Layer 3 of a small transformer language model trained on English Wikipedia (9 layers, counted from 0, width 64).
A neuron's activation on a vector x is SiLU(gate . x) times (in . x), where the dot is the dot product.

Input weights of the MLP neurons that the questions are about. A number n stands for (n - 500) times 0.0015.
n4 gate: 746,443,353,405,427,446,400,484,701,675,447,649,639,735,269,602,681,433,469,651,422,671,590,497,569,458,174,281,295,416,555,516,537,811,485,424,860,678,435,301,761,436,388,581,555,547,605,559,482,599,383,425,622,638,658,601,525,503,772,286,524,632,601,692
n9 gate: 652,234,609,700,251,492,445,527,419,685,542,388,441,327,297,376,489,492,714,524,604,369,420,551,760,416,273,473,442,414,613,651,618,546,535,586,767,341,684,396,431,564,375,531,663,431,465,585,456,401,520,241,288,357,440,349,655,316,342,692,218,693,350,424
n11 gate: 506,480,179,550,377,428,415,392,538,563,274,621,494,504,689,419,403,742,600,511,437,246,379,540,395,591,200,631,291,678,697,477,677,624,613,272,572,643,592,476,378,358,278,399,368,474,352,319,362,441,489,667,331,588,468,570,296,393,631,606,652,443,540,259
n26 gate: 651,578,513,349,582,146,788,636,277,677,470,415,383,267,644,533,758,625,268,499,596,221,547,404,658,541,655,323,499,792,568,876,690,457,554,578,644,389,362,405,569,411,165,535,649,571,712,562,465,353,477,384,256,893,535,500,245,534,368,615,501,525,371,161
n35 gate: 517,559,554,459,368,590,511,809,526,651,440,765,429,418,500,597,338,390,465,448,262,640,357,274,706,252,491,703,453,383,733,751,580,384,349,685,460,325,624,445,465,590,601,710,684,407,502,654,359,492,423,244,533,397,532,372,543,527,400,743,461,446,612,550
n56 gate: 669,131,603,638,311,329,577,619,489,764,497,687,852,145,626,439,360,495,418,752,537,233,561,346,481,574,464,245,404,487,665,543,619,268,522,494,887,847,413,634,543,311,684,508,790,780,371,419,524,279,683,485,545,680,746,641,415,649,425,615,440,536,681,481
n69 gate: 471,353,336,344,202,297,563,592,706,553,400,85,519,580,451,529,583,296,369,469,459,363,679,499,658,429,660,487,513,638,565,536,521,580,682,480,638,475,426,412,427,370,528,438,633,552,439,377,639,308,803,370,74,768,524,716,351,447,460,438,441,510,706,479
n74 gate: 619,347,719,144,586,262,983,596,508,504,290,332,766,458,484,526,490,415,350,375,370,227,428,404,565,431,712,588,404,594,585,348,602,498,361,258,679,475,408,537,590,268,614,510,464,386,325,501,159,653,376,360,96,488,526,522,677,489,461,640,184,621,556,504
n77 gate: 413,547,404,213,265,486,726,412,380,398,158,538,729,221,581,337,486,552,559,468,439,528,344,524,547,699,595,523,520,616,307,746,273,612,636,642,621,345,278,408,450,575,567,620,627,765,733,382,187,610,479,404,532,819,585,649,775,655,674,652,519,498,270,500
n82 gate: 456,593,505,523,502,616,409,321,464,360,650,504,504,616,347,410,436,416,530,608,289,512,416,522,480,410,383,728,474,638,579,690,316,454,640,532,628,430,518,396,294,396,615,363,348,421,291,229,381,452,369,590,780,361,573,417,299,390,359,852,193,626,572,536
n111 gate: 554,496,737,146,678,414,639,361,388,734,315,567,549,496,364,272,506,506,405,152,608,456,554,684,380,384,377,396,468,610,708,365,659,398,507,471,536,262,350,436,871,321,368,404,478,655,318,436,265,760,444,498,450,612,354,466,298,590,567,492,427,111,455,450
n4 in: 300,559,359,542,318,416,435,626,316,434,662,511,449,728,925,637,673,422,685,586,309,540,369,769,330,570,354,649,306,769,450,858,465,436,461,416,295,756,418,338,381,355,683,579,378,475,424,528,553,364,853,645,803,436,663,473,532,462,562,566,468,521,485,639
n9 in: 640,609,420,436,731,597,461,387,517,480,448,602,648,689,517,568,635,386,444,856,341,442,633,817,612,473,541,586,501,686,519,497,197,375,739,508,423,385,680,556,661,409,681,652,574,362,633,363,460,421,415,729,485,597,379,769,643,115,601,495,490,688,843,306
n11 in: 440,672,485,470,706,497,488,334,443,416,471,418,496,510,439,556,399,520,529,607,252,697,559,487,703,170,672,406,538,463,479,566,279,579,746,439,558,438,498,336,490,489,369,654,485,238,426,337,354,680,757,357,266,613,540,598,378,539,499,631,393,747,434,670
n26 in: 297,532,496,417,552,629,398,453,584,447,634,330,715,535,459,433,672,552,459,296,581,592,575,464,600,508,485,624,477,541,398,714,434,536,648,445,425,456,430,640,545,540,319,373,622,395,523,690,566,360,540,735,693,632,281,651,677,501,536,329,540,369,302,344
n35 in: 734,524,561,243,375,235,533,565,204,533,411,641,564,371,362,617,291,370,667,696,401,494,350,602,433,564,462,345,916,503,397,402,459,412,800,580,395,394,466,543,728,466,593,337,528,442,417,521,587,301,406,407,463,586,480,556,544,533,479,338,509,728,464,720
n56 in: 697,583,669,541,629,479,454,422,462,479,406,701,512,405,400,600,441,572,610,421,415,510,486,780,614,474,382,658,504,543,775,572,568,304,770,367,299,384,639,599,608,281,567,166,324,372,306,572,680,538,527,801,758,366,427,568,746,549,304,205,575,682,405,661
n69 in: 416,340,519,702,783,517,329,572,579,442,368,389,354,899,528,492,488,602,402,377,543,494,601,660,497,571,356,230,518,709,406,752,598,219,429,656,639,417,559,559,507,736,730,392,685,379,479,458,400,604,542,540,347,489,479,686,413,573,317,499,476,353,456,773
n74 in: 625,291,542,642,624,522,678,396,372,470,576,592,638,491,759,577,664,495,436,639,660,731,401,693,694,290,504,466,344,505,393,669,359,402,177,815,707,481,562,422,523,532,648,367,730,583,548,346,483,566,532,485,737,543,542,740,839,298,487,453,440,544,594,648
n77 in: 592,589,688,575,394,437,653,666,623,428,694,365,228,609,567,128,531,383,508,509,312,549,364,367,343,572,576,438,603,495,371,369,541,482,329,339,366,469,270,586,509,584,672,374,487,387,489,289,589,654,233,502,603,423,435,557,501,421,439,535,297,303,692,768
n82 in: 347,782,582,536,688,521,684,519,735,688,422,492,565,155,552,394,281,566,270,392,529,520,351,761,633,425,474,479,525,429,461,364,532,382,470,552,393,599,713,329,467,345,378,472,362,521,492,578,390,663,566,681,589,553,731,591,517,428,353,478,519,279,404,414
n111 in: 159,292,471,354,483,642,381,313,585,248,547,608,446,677,697,794,277,671,466,518,559,434,569,315,619,458,534,111,604,488,528,514,297,629,359,624,686,490,658,636,667,749,438,335,819,622,418,486,616,666,585,558,426,352,437,588,474,414,608,481,550,459,324,474

Each question shows a token from some text and the vector x that enters the MLP there. A number n stands for (n - 500) times 0.0045.

" |": 490,527,647,546,366,435,434,540,751,222,514,441,479,562,543,601,459,486,593,632,553,338,685,557,435,539,657,455,628,391,519,452,448,371,502,483,472,504,578,271,611,508,516,627,544,572,483,234,432,646,588,430,514,547,673,572,608,576,506,509,417,569,369,452
The three highest activations, in order: n26, n69, n77

"B": 483,774,451,657,434,452,872,595,328,514,691,520,519,425,577,409,267,587,482,521,606,598,482,476,470,444,478,296,330,415,556,485,468,543,411,652,420,342,538,428,538,583,586,524,493,354,512,487,554,429,447,434,474,457,710,411,633,623,510,503,589,742,541,448
The two highest activations, in order: n35, n69

"g": 598,324,675,473,604,530,729,415,333,542,584,453,341,435,504,372,439,508,626,493,560,633,328,492,672,377,520,490,503,498,442,328,425,561,574,550,459,507,550,362,577,637,702,548,371,526,570,356,448,572,471,590,326,553,435,446,752,506,568,545,869,629,620,551
The two highest activations, in order: n74, n77

"urch": 436,390,466,455,678,450,270,504,523,671,429,485,268,593,542,460,547,457,316,535,540,569,694,374,584,508,318,532,601,225,458,431,501,555,408,537,272,318,465,479,468,665,454,614,470,498,513,586,462,344,460,522,496,614,547,489,268,269,370,473,479,517,568,395
The three highest activations, in order: n56, n74, n69

" 4": 455,519,703,539,461,483,371,727,276,469,517,385,546,436,516,581,268,451,650,465,512,441,477,559,404,453,641,422,648,379,550,517,494,550,420,522,382,369,642,326,804,515,464,533,578,452,530,571,530,668,561,342,561,386,492,523,637,575,752,508,408,534,442,477
Which neuron lights up most? n35

" se": 602,223,548,472,526,485,532,582,240,342,599,473,533,559,275,533,509,493,452,509,493,400,409,669,402,603,477,578,397,333,565,513,385,519,454,509,317,357,386,516,430,442,384,598,428,561,505,539,547,505,526,596,462,410,641,386,622,629,611,509,529,643,509,457
Which neuron fires most, and how strongly? n69, at about 0.31

"alk": 572,588,593,364,539,556,505,639,609,582,634,457,275,627,503,467,603,481,291,408,541,488,452,342,663,646,341,418,681,452,631,616,376,532,286,608,282,501,500,557,602,343,610,606,430,338,477,570,294,369,679,472,481,539,657,658,530,662,551,415,509,533,527,537
The three highest activations, in order: n69, n4, n26

":": 390,398,589,503,532,383,482,745,734,514,397,555,478,510,508,551,524,328,454,529,557,443,531,658,580,471,693,447,498,342,450,398,446,426,729,473,515,612,671,473,470,319,473,612,438,426,354,333,464,518,683,430,471,524,454,582,642,557,640,318,608,580,629,364
Which neuron lights up most? n56

" ch": 272,372,328,482,583,594,468,506,218,477,466,393,250,453,419,475,458,523,456,531,473,521,557,519,521,499,441,616,559,417,449,646,466,437,571,348,363,414,436,545,421,572,523,507,495,327,337,669,438,399,551,523,631,643,640,512,574,429,515,473,515,457,571,325
Which neuron lights up most? n74

"n": 406,634,732,375,402,634,611,383,397,353,566,501,483,614,569,486,428,544,589,382,473,533,532,522,573,296,523,456,563,454,418,264,425,560,430,551,307,545,427,580,547,614,412,445,317,220,535,441,518,636,349,392,453,532,443,655,436,455,614,712,718,555,510,522
The three highest activations, in order: n111, n4, n69

"N": 500,869,524,607,476,451,641,559,455,378,542,437,474,504,718,435,475,588,432,554,506,453,641,528,443,553,645,453,571,461,528,171,370,270,237,483,510,423,434,389,538,488,377,404,494,418,660,319,456,504,593,534,445,395,692,360,737,717,517,524,410,570,511,420
Which neuron fires most, and how strongly? n74, at about 0.26

".": 255,479,580,692,636,385,293,530,606,534,344,502,339,599,705,406,415,410,402,433,645,606,640,567,507,469,493,485,460,459,530,352,331,621,429,550,513,680,402,480,518,717,365,642,630,325,478,787,597,594,512,541,391,439,544,543,485,528,416,493,669,383,579,532
The three highest activations, in order: n56, n9, n74

"ad": 489,546,356,550,555,512,218,544,506,426,412,428,594,535,469,383,529,567,572,679,666,541,540,432,737,392,360,733,544,327,523,733,286,563,700,619,471,501,398,343,505,388,460,476,369,737,703,616,511,381,444,551,420,711,412,614,385,606,345,676,669,514,573,587
Which neuron lights up most? n26

"D": 381,778,402,709,602,525,599,581,371,436,428,447,544,420,612,566,389,517,759,573,628,604,504,525,487,505,578,393,345,530,553,508,358,430,392,606,451,458,538,535,724,474,394,429,455,499,782,530,527,496,572,574,361,473,583,605,647,515,464,533,783,632,317,449
Which neuron lights up most? n26

"F": 522,774,455,671,517,435,407,755,428,483,537,584,393,369,549,383,570,629,395,570,522,612,591,371,666,518,451,457,537,609,659,453,405,329,458,533,618,480,533,376,616,581,639,432,725,395,543,604,560,256,662,474,536,372,562,455,335,546,396,553,609,626,447,316
Which neuron fires most, and how strongly? n77, at about 0.2

"–": 601,573,594,517,549,531,554,736,397,544,472,698,335,585,567,650,428,630,553,453,481,344,570,597,556,390,621,374,704,417,451,257,395,684,311,575,575,561,604,472,311,387,685,594,553,270,456,285,454,586,556,460,528,631,613,325,682,599,556,294,495,479,511,454
Which neuron lights up most? n26

"ies": 400,418,544,550,455,467,416,563,554,505,409,608,433,617,442,394,526,609,371,486,524,748,534,536,519,538,532,517,412,412,247,381,632,472,620,639,185,537,685,517,673,613,563,635,543,457,604,430,502,709,465,586,369,297,420,640,403,503,622,427,483,624,405,588
Which neuron fires most, and how strongly? n74, at about 0.049

" 2005": 422,506,422,677,639,535,433,674,523,682,377,431,334,534,414,489,407,407,373,699,549,518,523,526,554,641,343,587,582,454,440,575,154,439,621,420,342,338,265,483,580,480,448,524,674,524,444,405,406,658,527,433,306,288,467,454,312,666,443,441,587,532,428,481
Which neuron fires most, and how strongly? n74, at about 0.39

"A": 490,861,372,660,554,515,652,623,476,495,574,558,643,491,482,429,494,460,392,663,508,636,498,420,568,411,551,262,470,434,571,569,365,327,664,624,574,288,752,258,586,440,478,630,524,381,379,337,573,418,507,519,452,523,685,558,434,520,502,604,580,666,538,376
The two highest activations, in order: n82, n35

"\n": 364,193,448,551,624,769,639,611,382,463,455,519,521,509,544,556,507,482,514,428,553,379,519,495,456,484,583,467,510,496,466,403,572,621,561,490,281,628,421,506,504,544,472,663,727,511,422,559,429,429,512,521,556,436,435,419,511,581,441,527,718,561,458,508
The three highest activations, in order: n82, n9, n11

"d": 483,589,632,652,506,521,545,357,488,402,321,582,503,535,512,353,238,564,457,470,660,470,512,519,775,499,619,783,547,554,406,559,365,721,615,649,452,445,283,460,430,747,725,590,515,454,750,361,525,597,453,603,415,615,519,453,532,508,503,412,551,381,529,563
Which neuron lights up most? n77

" which": 143,364,630,581,553,529,628,663,452,453,572,527,578,462,566,604,511,434,416,596,544,456,458,460,448,561,481,460,445,476,517,557,536,432,316,486,334,559,519,645,479,618,516,357,497,636,334,606,467,778,595,631,506,375,554,485,410,507,526,650,656,460,467,358
Which neuron lights up most? n9

" in": 249,228,394,503,507,695,643,743,472,418,407,498,487,486,553,471,538,411,409,414,413,442,441,499,462,440,526,617,482,464,520,467,531,542,610,570,249,566,358,472,502,502,467,551,631,637,455,579,486,505,476,427,539,522,608,517,490,466,501,440,504,614,552,590
Which neuron fires most, and how strongly? n9, at about 0.12

"ord": 333,475,506,614,465,391,369,699,513,425,689,491,423,412,443,528,478,622,417,385,708,755,508,583,732,472,468,434,642,604,494,639,546,560,400,647,316,520,560,646,449,412,506,462,553,282,629,538,577,562,388,568,600,467,475,540,314,376,524,484,408,644,577,471
Which neuron lights up most? n26

"1": 414,579,601,449,510,427,476,817,304,523,505,679,640,674,550,546,220,576,571,428,484,362,545,434,489,428,513,474,607,502,399,374,368,542,500,619,385,450,558,504,510,679,563,449,502,384,550,345,456,472,693,391,615,374,620,413,621,580,572,315,602,502,529,447
Which neuron fires most, and how strongly? n35, at about 1.1

"at": 588,485,627,703,527,519,571,457,532,485,486,542,373,595,445,558,203,526,383,587,444,499,521,70,625,536,421,704,350,503,651,633,472,432,547,708,412,523,559,462,542,387,468,483,430,726,235,324,488,469,616,487,472,597,602,408,653,604,489,722,562,568,586,556
Which neuron lights up most? n56

" 0": 339,442,587,582,606,558,459,807,272,470,506,621,378,530,439,412,268,461,531,517,462,497,471,582,531,433,440,394,646,383,476,628,374,530,617,445,427,461,308,525,627,557,395,513,658,283,493,454,454,678,567,432,508,513,280,391,401,579,614,529,603,417,555,481
The three highest activations, in order: n35, n111, n74

" d": 245,317,470,430,600,685,537,460,188,390,481,460,461,448,481,569,372,544,565,447,499,587,378,574,550,420,541,594,476,398,518,458,495,550,580,547,403,484,333,476,501,478,508,444,517,409,431,580,439,354,484,565,611,571,498,538,591,475,560,471,601,514,435,500
Which neuron lights up most? n69

" had": 214,235,594,671,512,567,636,600,516,408,643,593,580,545,551,598,523,426,419,734,489,547,549,481,351,460,524,499,609,423,605,617,567,307,517,498,291,370,569,622,479,557,648,373,491,625,437,515,515,653,654,620,541,548,510,475,555,540,517,460,561,558,492,586
Which neuron fires most, and how strongly? n56, at about 0.9

" Car": 423,531,502,497,545,752,458,408,222,427,627,461,409,452,482,529,522,543,389,643,482,484,586,533,601,471,493,456,476,352,485,620,552,471,438,527,296,399,650,475,472,475,610,489,491,557,386,645,452,497,475,511,622,551,382,351,426,448,601,368,539,590,599,551
Which neuron fires most, and how strongly? n77, at about 0.17

" p": 330,451,454,462,630,671,442,487,118,468,516,476,299,378,442,516,572,424,479,355,448,527,429,540,475,459,407,527,438,428,424,471,410,417,570,545,472,490,423,414,447,422,462,363,641,449,352,602,452,525,518,546,586,491,637,501,552,422,507,505,528,471,482,511
Which neuron lights up most? n82

" S": 331,384,436,555,568,759,586,507,125,436,492,518,451,487,398,545,518,581,466,502,464,506,443,517,484,544,521,530,449,419,503,436,545,484,590,468,457,558,473,399,483,450,496,522,584,484,447,644,393,509,527,540,589,487,516,487,455,553,570,445,570,507,463,476
The three highest activations, in order: n69, n9, n74

"il": 470,804,508,525,375,602,364,239,512,434,401,236,385,585,644,319,625,491,379,619,591,372,670,449,447,462,263,643,644,624,610,475,465,529,381,542,461,569,531,441,401,546,349,558,629,447,454,394,544,546,597,509,447,509,523,384,456,635,546,640,542,607,463,485
The two highest activations, in order: n11, n35

"r": 440,477,646,253,502,434,524,355,484,376,610,596,373,414,480,324,459,452,370,717,527,790,675,585,585,627,507,593,653,429,345,366,461,417,261,600,517,463,756,511,534,455,411,449,531,469,447,590,615,591,624,511,461,616,425,600,341,285,390,625,764,576,671,413
The two highest activations, in order: n4, n56

"er": 371,584,425,529,452,554,580,564,456,626,717,445,436,711,438,444,412,533,453,465,492,437,551,553,631,491,395,560,481,393,466,441,532,643,762,496,338,345,515,545,489,646,579,679,389,388,293,279,685,682,342,360,464,312,491,660,630,480,778,443,622,524,465,580
Which neuron fires most, and how strongly? n74, at about 0.22

"ore": 312,528,525,531,434,560,205,592,603,445,403,469,273,457,445,569,485,492,353,592,689,497,670,395,460,408,342,632,409,527,484,419,462,474,483,459,270,460,370,617,348,367,346,553,538,498,692,461,635,445,495,541,369,314,578,351,449,473,574,386,610,473,518,402
Which neuron lights up most? n74

" An": 194,380,520,528,520,775,439,441,379,350,481,419,665,555,469,545,594,511,558,581,445,485,493,464,376,427,588,471,488,510,591,493,458,494,397,424,310,497,454,366,374,462,533,496,550,449,380,573,394,585,489,532,480,535,487,475,447,512,567,490,575,441,551,570
Which neuron lights up most? n56

" or": 133,427,488,431,553,519,615,675,569,492,383,558,576,424,531,473,571,573,628,731,485,458,472,540,504,437,545,596,375,389,393,503,568,509,487,484,214,506,487,480,555,448,505,452,438,506,411,668,474,618,504,488,569,507,477,376,507,380,544,430,656,493,558,609
Which neuron fires most, and how strongly? n69, at about 0.26

"vent": 539,372,365,719,558,570,709,636,469,560,538,409,282,664,494,502,373,400,506,423,497,635,461,532,584,526,470,557,548,522,783,596,371,226,499,572,274,426,465,509,670,212,523,569,383,543,534,485,520,717,413,632,501,419,721,473,478,606,518,543,437,572,553,632
The three highest activations, in order: n82, n26, n74

"s": 412,613,599,702,656,604,477,336,453,542,422,625,390,367,583,442,449,588,649,487,461,585,433,335,566,482,512,533,608,308,486,255,508,454,775,623,381,682,531,601,622,527,478,547,468,396,680,509,576,594,447,373,406,393,481,476,249,437,607,672,781,412,524,426
Which neuron fires most, and how strongly? n4, at about 0.55